Layer 6 of a small transformer language model trained on English Wikipedia (10 layers, counted from 0, width 96). Numbers have three digits each and are written without spaces.
A neuron adds its activation times its output weights to the MLP's output. To switch it off is to set its activation to zero at one token and run the rest of the model.

Output weights of the MLP neurons that the questions are about. A number n stands for (n - 500) times 0.00089.
n6: 389497561507614461527342470468694497675158442322248511570504380412699463308493662342530678573581381598514437570482619460409451392594561534503467432484603536416622623422510549477472552402502640525625482523631561505507497382450350442604387437440509449514419463502504526491511664349491692596
n35: 631536577594190530307167463445675484543462509217506211540790301357303457716504490670394831610349490603360761575695586454610564838451589461230554274434444620601465562617484569566453504542748432674684549583382441364284687649498487431470310403419718694212334570523529324348583311453663559352
n47: 457406565489308415362317542595439515559419477504728526476634588633555435391467434400526430347321635495474365388589432698533426366558439494581629314403590562562553625752335766472597509583353745644634382439453251375696583576679482391583406317471576378525266767693420541536432401473562398569
n51: 695588373533346565372502481365627653621611282717405560421679778664521528372555453521310629564541360407484322324626512427504566691581689268592441457492513661497440564482585570461549684664213443704392523396355406564408538295544369626539386712186435558519298594482419411827600451464230503530
n69: 512463375683455612535455535497487388293547473418533471447498401593540596563341554766572472350335311479185232591585636367495456357432748623447728719431506599350642512473682443573215648601399624372655602603619584445531389470452704531426380181450590507519481508411395518484398551653512529705
n89: 423542543286457481488599755468707474588445461265283654444481571530658492402622682758540710410528465402519482610472495323669613307376485290442502388646715609480555584473544663334615253671385333498511503557425244666366633512662417533402376619609520509526627533338290488442286461554393378555
n119: 287633617451610369438404585389435547399692447545355447503433409446360450624465548619414745535599535549369567387585503412522641561427439353512560283538351573522565379598659502633483658566636380549024370444440600676615510540578568537503564582457497498629412471591508568537327424398557605381
n158: 538484588513455468362306432467702615459376520491424606482554501510496353395489476310604563491514576612539353455549716575300625328670649546530458731387584464471486600460359454337537369428555526386313512348599302434515772584668447465774539523750516273492369637398730591435430587512295367556
n162: 489624781214509611570476523290579513475368637387642500675504638311436403281414446277493433354429247383649701615363616267664343603418431618440795255504431531345453663627596359680431410665717405549801579688614305392577412393338502472601377368515356506524602528611577573507620387523426687597
n170: 237542358304538728419528809531447515587362566480484556549419659785299296687158329501760318328655329451584467526671653497659639575585400467348484454375579735230421831304467725454508434521573476550616646420526362514247797475646531322415797472602463762341411493652473403416602479265413434275
n186: 363519576413469761371522477488505504514519340486579568629410351561368574479427340543532298726482551517484507551415446394393473709275381471539197636713608520290703486433568573595468660532569540466336236686584611619331577413526468523586376673497311466572549412697585672639460345493561585325
n205: 574422483453277512463737549650438292684487268353495366726396243591500423596654519608498732676299558354381561313631599599519385395433451539776439504427597544567453452355613364601660531665480698578629120533629484685196426569354556343412443333376499428615447607345737461612575367514600450571
n208: 528472544560678515528472549426296297534388385395480589237757397507670480730383635578364542609441355478446597282507412438470412507746462569599560593638604498540568286395647481678621528534384407525664545604444413482196356498453642560401551461542538492397295582491286440631710396510332642738
n218: 446619384593224502352417767613615617390562641320587560472498516580726455680565366515571555501454589634486422555432645704706543321456631167505367387305503461517627554413306377521298371558304642421662625449596451606626339533477317354507481659450582176398304492396370621603422746432461449733
n242: 561480373375482628257439654478545718502468393396444392459422404432498483378427523543440449525385674429457775321635488396524682551585773411505564439349814624504561684519314497431483544476459700532770482544514537526621545784618617385316582501380318566542461499539361572220547123493303524471
n254: 341660542366447440596741524392669725457688696359700282342473409499541499520601442554500508630567569696692710520338339204597377607642689767196553583483505501536305343376417674212449486591704448572339455561380456489349591725297313227610504344590396613542322229411556788528453635230641627326

Each question names a token from some text and the token that comes next. It shows the activations a of the neurons there, in the order above. A number n stands for (n - 500) times 0.018.

Then comes g, the gradient of the next token's log-probability with respect to the MLP's output, scaled to length 1. A neuron's effect is roughly proportional to its activation times (output weights . g). A number n stands for (n - 500) times 0.00086.

" L", then "an"
a: 450500704567500479434499521500500656519500500500
g: 471476415461528422512415621320407498282491326484514527600715481379440559552554569631753369573581538426466637557549502597319511615568464798450388529439303371448584318479426588556217319463547531451449440607402231632715561704683458726543457263602707423551412684513500479644451352666386491388
Switching off which neuron hurts the next token most? n47

"3", then "2"
a: 433500513500500447422454187222500480500500500470
g: 581533696608498381482583668593424635590598699682389502308442408346337298351737646584427388314369681569501449307607379597636458623517426505504441569524483448346270460483542544587428524425448438499427483445422609494378663533510441652488748846655508605195530422492612468485530232537439397435
Which two neurons, each switched off alone, lower its probability most, in order? n162, n6

"ong", then " An"
a: 304562415500500628329523495500500500500500387500
g: 380450579450522369540333577670717389301480554285341422501435691624460598628795425571589541448410472810349472603615642567601571340413497525515456511439808609671519582480376314259488558465408429692620421489459408395467429571482411515580542397573270551525287461479559538298504473661309509684
Which two neurons, each switched off alone, lower its probability most, in order? n89, n119

" (d", then ")"
a: 493500500474500500495500500606500500500526500497
g: 498375572240403684647520332410522392235403449510373388573480617628344574524350566700534624450701404329357495598449476514339521423516543555405462638435674172569614805574591317459562421558341484472492430482490625462504395481533632549464691569525440437636734271682523431426652720571386551524
Switching off which neuron hurts the next token most? n170

" El", then "ms"
a: 429500468489500546500431500500500500446500539500
g: 560604416630359592233585468346696337663540707509462427818425462629437419285390327407424480572391608446540641355469635448534689362463415536597493359566319497656432577546465516411426528246704434358385650352316418588489714625510477549643593312510344682565553417526602388608615616415600556508
Switching off which neuron hurts the next token most? n208

" |", then " 32"
a: 322500526497500434403500500500467500570532421500
g: 594564577440611507480562436513302563450547339560412770427283542482623630195310230636424465464530424446425533461569387456603594594437635567582533455302631479401626537628705488505626668650156436602436613637383457644390567650534558652612442572406502429226336612510457571540585494461462214438
Which neuron, switched off, raises the next token's probability most? n242

"9", then "35"
a: 500500492500511467394557500425500493500500500500
g: 477572516611555665470299643466551424555313556390483202420332398625646677411505479454518374686394404478499340533514292405644392447388736671609530564473600336673342523541379480542759313350360304740526395358481502527486563651413658409696604443521688423564475445541520547345695691570472449513
Switching off which neuron hurts the next token most? n119

"ter", then " was"
a: 536500324500645500495838510500486500500500500500
g: 405465374540352397450580529500497473301461692358501670626260681557472587514493572468594534595574314550474421447558498404592483688556522651328710465641304212507525360642654539250303767426493499677314644489494740576555418386533397623272474609308589373441647554400563378512453493657494499580
Switching off which neuron hurts the next token most? n47

" |", then " 10"
a: 370518500500500500456500500499505642500547500249
g: 349463505666591443550428583474692484360539315490485518445646545543545618531443244521728554330338444637323360540677561418540677544347350576448435643596488445558495707443272278401507530538384513392585595448399513531704468750346577628640552468261575284399455449596631608754565422417374314659
Which two neurons, each switched off alone, lower its probability most, in order? n254, n218

"ial", then " work"
a: 484500500500600500343667500500505500500500500500
g: 511417472530472503478538675638644672544594622601494416441501557438620624398699430171623369641539865712541358536563566513610560490454587386395678303450429746472587495533444310368403569693504321403447584440596379357370313502538259387544668525536470290421378630255390456570520462471567490476
Which two neurons, each switched off alone, lower its probability most, in order? n158, n119

"as", then "th"
a: 384500500500697500444562500500500500500500500500
g: 474769545392563481562444453387678420463326463526405474625636493534473536449484639434471365699433639542460336518462440291436610255609196475191457552468268460692473530485521389659705450464756445478582668552397431414489514748589767454455575483684385543704523347469468344555588617377469573429
Which neuron, switched off, raises the next token's probability most? n69

" |", then " 16"
a: 338535500500500500441500496486546691500541500306
g: 340514495664582466469418629459678521335548332547520450474527470489475689383432265491696423332416518551270360558574521462524816533392314587344479712506454403476551694536423271479587456570356365304595514545506591651594688682434607602627667434276460454292555455543651635673562308400594340591
Which two neurons, each switched off alone, lower its probability most, in order? n254, n6

"40", then "8"
a: 500500500486500500461525500442500500500504500568
g: 301563358535476503589491370485457611455513588472429332588450396368472685581558448660479535699571308600568371573332363494477406396492390645574510514569434357484299635615544528650573317627338331553479688514579369759623529447436705299705751513406632271479451386347472714252699477623474573462
Switching off which neuron hurts the next token most? n254

",", then " F"
a: 500500500410500429345500500500500500500500440500
g: 500413637701287470634393585535588612278491588510481161402459491524534402530588629789363492498536511833532423521328468598502474442451652660385431581630699664513338472607439420739383438482788580358573685335490486526645502312374399388403484571421425499410503352526568447341306577492563478478
Switching off which neuron hurts the next token most? n51

" |", then " |"
a: 466500505500500500351500500495433823522556490500
g: 398477432354651777461357243587732613296491502466488648435718453534432573298393439445547566486442462408466481564396530471436420527448622539482652612463670328601491507343556442477565405604571704671546500416699474400567321366521432572514736511477346698668770355592517236206449417509401572563
Which neuron, switched off, raises the next token's probability most? n205

" |", then " "
a: 383514500500500500449500500462505742500578500344
g: 367444427562315471583365592464608540305552485257359550442743642509460509727540610369574757676418418536490334633615494398555519636303575593554482627626692508558513425551550275493488435425521515630563693456328714543493271613349407546624317529524545261346241400427476554664393633408405482607
Which two neurons, each switched off alone, lower its probability most, in order? n218, n170

"\n", then "The"
a: 444701460509500513501500436474500500532512500498
g: 519559392477369541437298568361539511555449444482654515734329497511309560427490646398402625504441436541525438639662518505659474490581568628288490168449485551519410335509577445502408560434527313625321579436690553653548595594648783522381503318641273584694432736204450428602501262566636567496
Which neuron, switched off, raises the next token's probability most? n162

"lin", then " 5"
a: 406500474596500499485537500500347500365500493500
g: 484422613532562493737720479473405222494374329410374441515314587393645766434364314503571607550440463366400365548653707553690497441472563498693596684390406481458617513580394290334671634528362332613555591471526357597551485560291473613553616593482537491610316630450590444387681540541337232542
Switching off which neuron hurts the next token most? n186

"|", then " MF"
a: 485730532164500513470500425500523500641500500521
g: 633518346681314455309652593640285377408322820549240475609303576392583514616332463501477306461369520477486501577617418532439283571437502391574584785519667423592727568770411600578470371461556460481507446562703498542487565288482451474476787589482614517457628540428369487505350428482494393503
Which neuron, switched off, raises the next token's probability most? n35

"ed", then " to"
a: 499500608500512500373683500508500500500216500500
g: 651410442411612431226423527558768454562441495585456426392656318511395629435621537450491657562530612505348359578476494337442655644520515420560641479546299720282284349423612502424497551749641491602511560379438504599468346518131454671538657575632654483757443423431420362561379536442639355513
Switching off which neuron hurts the next token most? n218

"ate", then "."
a: 500510500500619500419538500500500500500500500500
g: 585420502550584750558386670372376382306451272585676508351662454570449412339438742445531448558321502369440390637498504462370527535696531582608448638706282214537583527433507553570632542535698403635564474365648673526277514449426414354399644557448676694634561402395536423313450658461561341414
Switching off which neuron hurts the next token most? n69

" G", then "K"
a: 322500501511500447486502500500500500571500500500
g: 459514382583581307352524439383440319415571569611417477422554585536609703668421498523517686366550367452407491564448456568163603235366510530363504573535548605808713456562331310561413346487767523468476636511394491531604599464493557493716664438372501522564740665529541463253573490514213539440
Switching off which neuron hurts the next token most? n6

" is", then " open"
a: 503500500356500506457500424500498500500500519500
g: 377225759738468584226564294412578338419617475656461585530351372462271599455682531292509690507642558538570378576603617550338415643479479511603447610471557338470454338582401601557549491475499467507610536453317601417590575475430422581702311722648611414510378428376476613543746366352613389455
Switching off which neuron hurts the next token most? n162

"é", then "o"
a: 022500491500500533500522500500513500363500472500
g: 382469717542471436625398434548383556380547448696417375588422417448548514477623718652621592646629429481466375411445573583515593737523429452433327630177760321396561491413586621380392399603483625368624365691608299520727321401574604523375593454514568435549545357750422570567410330416483467244
Switching off which neuron hurts the next token most? n208

" 16", then " January"
a: 483520500358500500378500500537500554500500500540
g: 305545568578527460494528578553455306470465520525502400655487538650456640601569472484604423516440732478350389322745450533320555469483290429665556274540496535394519443620416484266391591379457621369421133705466426513458687663379736712506561442648559386419593394197510630678654482576562488537
Switching off which neuron hurts the next token most? n51

"0", then "5"
a: 500500500500500499468496278381500488500500500467
g: 421495528636479638617352546516473463742681579507517147320470512571508563475460555610511605455446537398347502594460614425768468466549530330554385543475286344354531516567359281422649309661565515764441562328502429686534508421616626487362596289389375529423779468774464379413632579452393485615
Which neuron, switched off, raises the next token's probability most? n170

"′", then "38"
a: 500517500403500500427500368145500500500500500500
g: 585413461665503556525404624565650518259702334432665573579588381469559648413489432470636464468857457549460402742579516621585587367286819537403498420554509456437426297474316423378541607583572360503535394655589225304370437552600417468506319376588535650379439465374359448494505654696582560374
Switching off which neuron hurts the next token most? n170

"ary", then " M"
a: 521500500500638500439729500500484500500500500500
g: 664708481677337380568587430422504406420499515382338288524629512505749387590563182564495410535541609587561557508692585520365506203420506633600437453565650630600448522509329446469471324537403611413455573605500424543617537404539567561387682373509355235396386497656732475620384595484176650620
Switching off which neuron hurts the next token most? n158

" H", then "ano"
a: 247500494539500492493493500500500500652500500500
g: 440600397430326727455611396649569388485295585484427395700259562316553500477463430385634466377644432338602580761384510510434495676504470616535560425259500245450273697688549351455638426523591573604352765501526542506601412607406492464501454462567630229551504556429655628494538570568273464681
Which neuron, switched off, raises the next token's probability most? n208

" H", then "on"
a: 500500500594352516487500500500500500625500500500
g: 468486316512182398359554581416559487471310528700673345783390411691559514594443477503543627422623588458494582348488354605560564461362336521556523612512637340353587660377501454406461600538699757532450336503775170533470492501571340413447555481574605518482631557564448224647553413390582615412
Which neuron, switched off, raises the next token's probability most? n208

" |", then "\n"
a: 484500500500500500394500500504431896508532500500
g: 528626667420601396470583453562245497720450691574469322442399465519405469427448732528236405591582635384557622355431471729483311300710623565578456345514562602497553322545687758509488669454550502414386347662609439413397542315585618392402480379562463624721558500485271290413429569592567491397
Switching off which neuron hurts the next token most? n205

"The", then "re"
a: 473568500473500500417500480500500500500500500500
g: 457641415324553735325605575372280578598425491674608487531537546466318556647400560277446560772435273626792668491426308291587490565433634499462442594457401597572599586624627701558379493316611559545520526702523491425494507452580201542522358419291415535457459348636491401519478604366468547320
Switching off which neuron hurts the next token most? n35

"ator", then " C"
a: 466520506500726500393604500500499500500500500500
g: 573637410630604372637673542564604442419694443421453295645418511460653435743621366711608445545701636402446394422479713459461317309389719384458352506484540630363405338528502344595396465580532634396559632494351323453708455429387481429511589227552432484283525380482551607505381576631359666706
Switching off which neuron hurts the next token most? n69

" hold", then "ers,"
a: 500500664500500506500500500500415500500500514451
g: 603525619542461558492582323542336434569569565512481529405455598584494361389573685586269433248556605411546570612419641431712682500335393476584588341560407445640550554467416250727617199488491467623432231447550342645537679632416437447454570237463522454239543694663571414493586404709612488465
Switching off which neuron hurts the next token most? n47

"vi", then "ation"
a: 269513634500500500500545492500500500500500474497
g: 623539660871365542283408441583629528498448345478356548452695497452359450453423645271417593426617303536433472390561535547428385583490580567441733756471399472526509446553420681741204581431417377280460621591396627518503398504484501420438303602521600318581451680464577435536507398493637784511
Which neuron, switched off, raises the next token's probability most? n6

"\n", then "RA"
a: 500500489494500500447500436500500500500500491500
g: 771356331423499677255406530437740420407525543384551172438318551383452804735515569325653375522554456464386538432421371542457423507704281414421514591490447530535473398569502501643471628390359330447596491522558610632522437623585598578517499430584628521613499752464510791424519442636319401444
Switching off which neuron hurts the next token most? n162

"12", then "′"
a: 500500500494500500424496379327500500500500500500
g: 558391632337476672533608480431445410506611354707550812605399444519502575375550360531491385547455480440430497645678535428472641377481506336564544387392690603450802475456589544393355611524715697404375314497430400365485528563536566432270393401584467566513420695693243520728226372381440590617
Which neuron, switched off, raises the next token's probability most? n170

"ad", then " Ph"
a: 488500500500620500420777500500500500500500500500
g: 469710383635662373670574481373862471606579445397531506468593639511457600436549354554437460541650690690294402591610670324496402478583618344610615374361540474603409679518441350268230482564519512361538333523510325380546601473643404394533656450682449336484654700371433550381399480448361395483
Switching off which neuron hurts the next token most? n158

"8", then "9"
a: 500500500497500497374579500385500479500500500500
g: 268501261558553455472606457516526481548608430444381371591610408371495605493508711635341617670667415625605439639378271581483388284421415647478592552671449356390334504648607566692565414580477356522529662411545359638583485360482560434661701469450630296577367400393550763248640329639427522387
Switching off which neuron hurts the next token most? n170

"1", then "°"
a: 500500490500500495464562500500500500500500476500
g: 401456543475412467445606506531546608374499600624597596446541507415454326822466525456632477556594465389397626576593543461261489497754376359520501588369444727180589514440685518421420359652596552340390226636493586414693567578513673491211617448434289516394489599595382706543313465462588631349
Which neuron, switched off, raises the next token's probability most? n119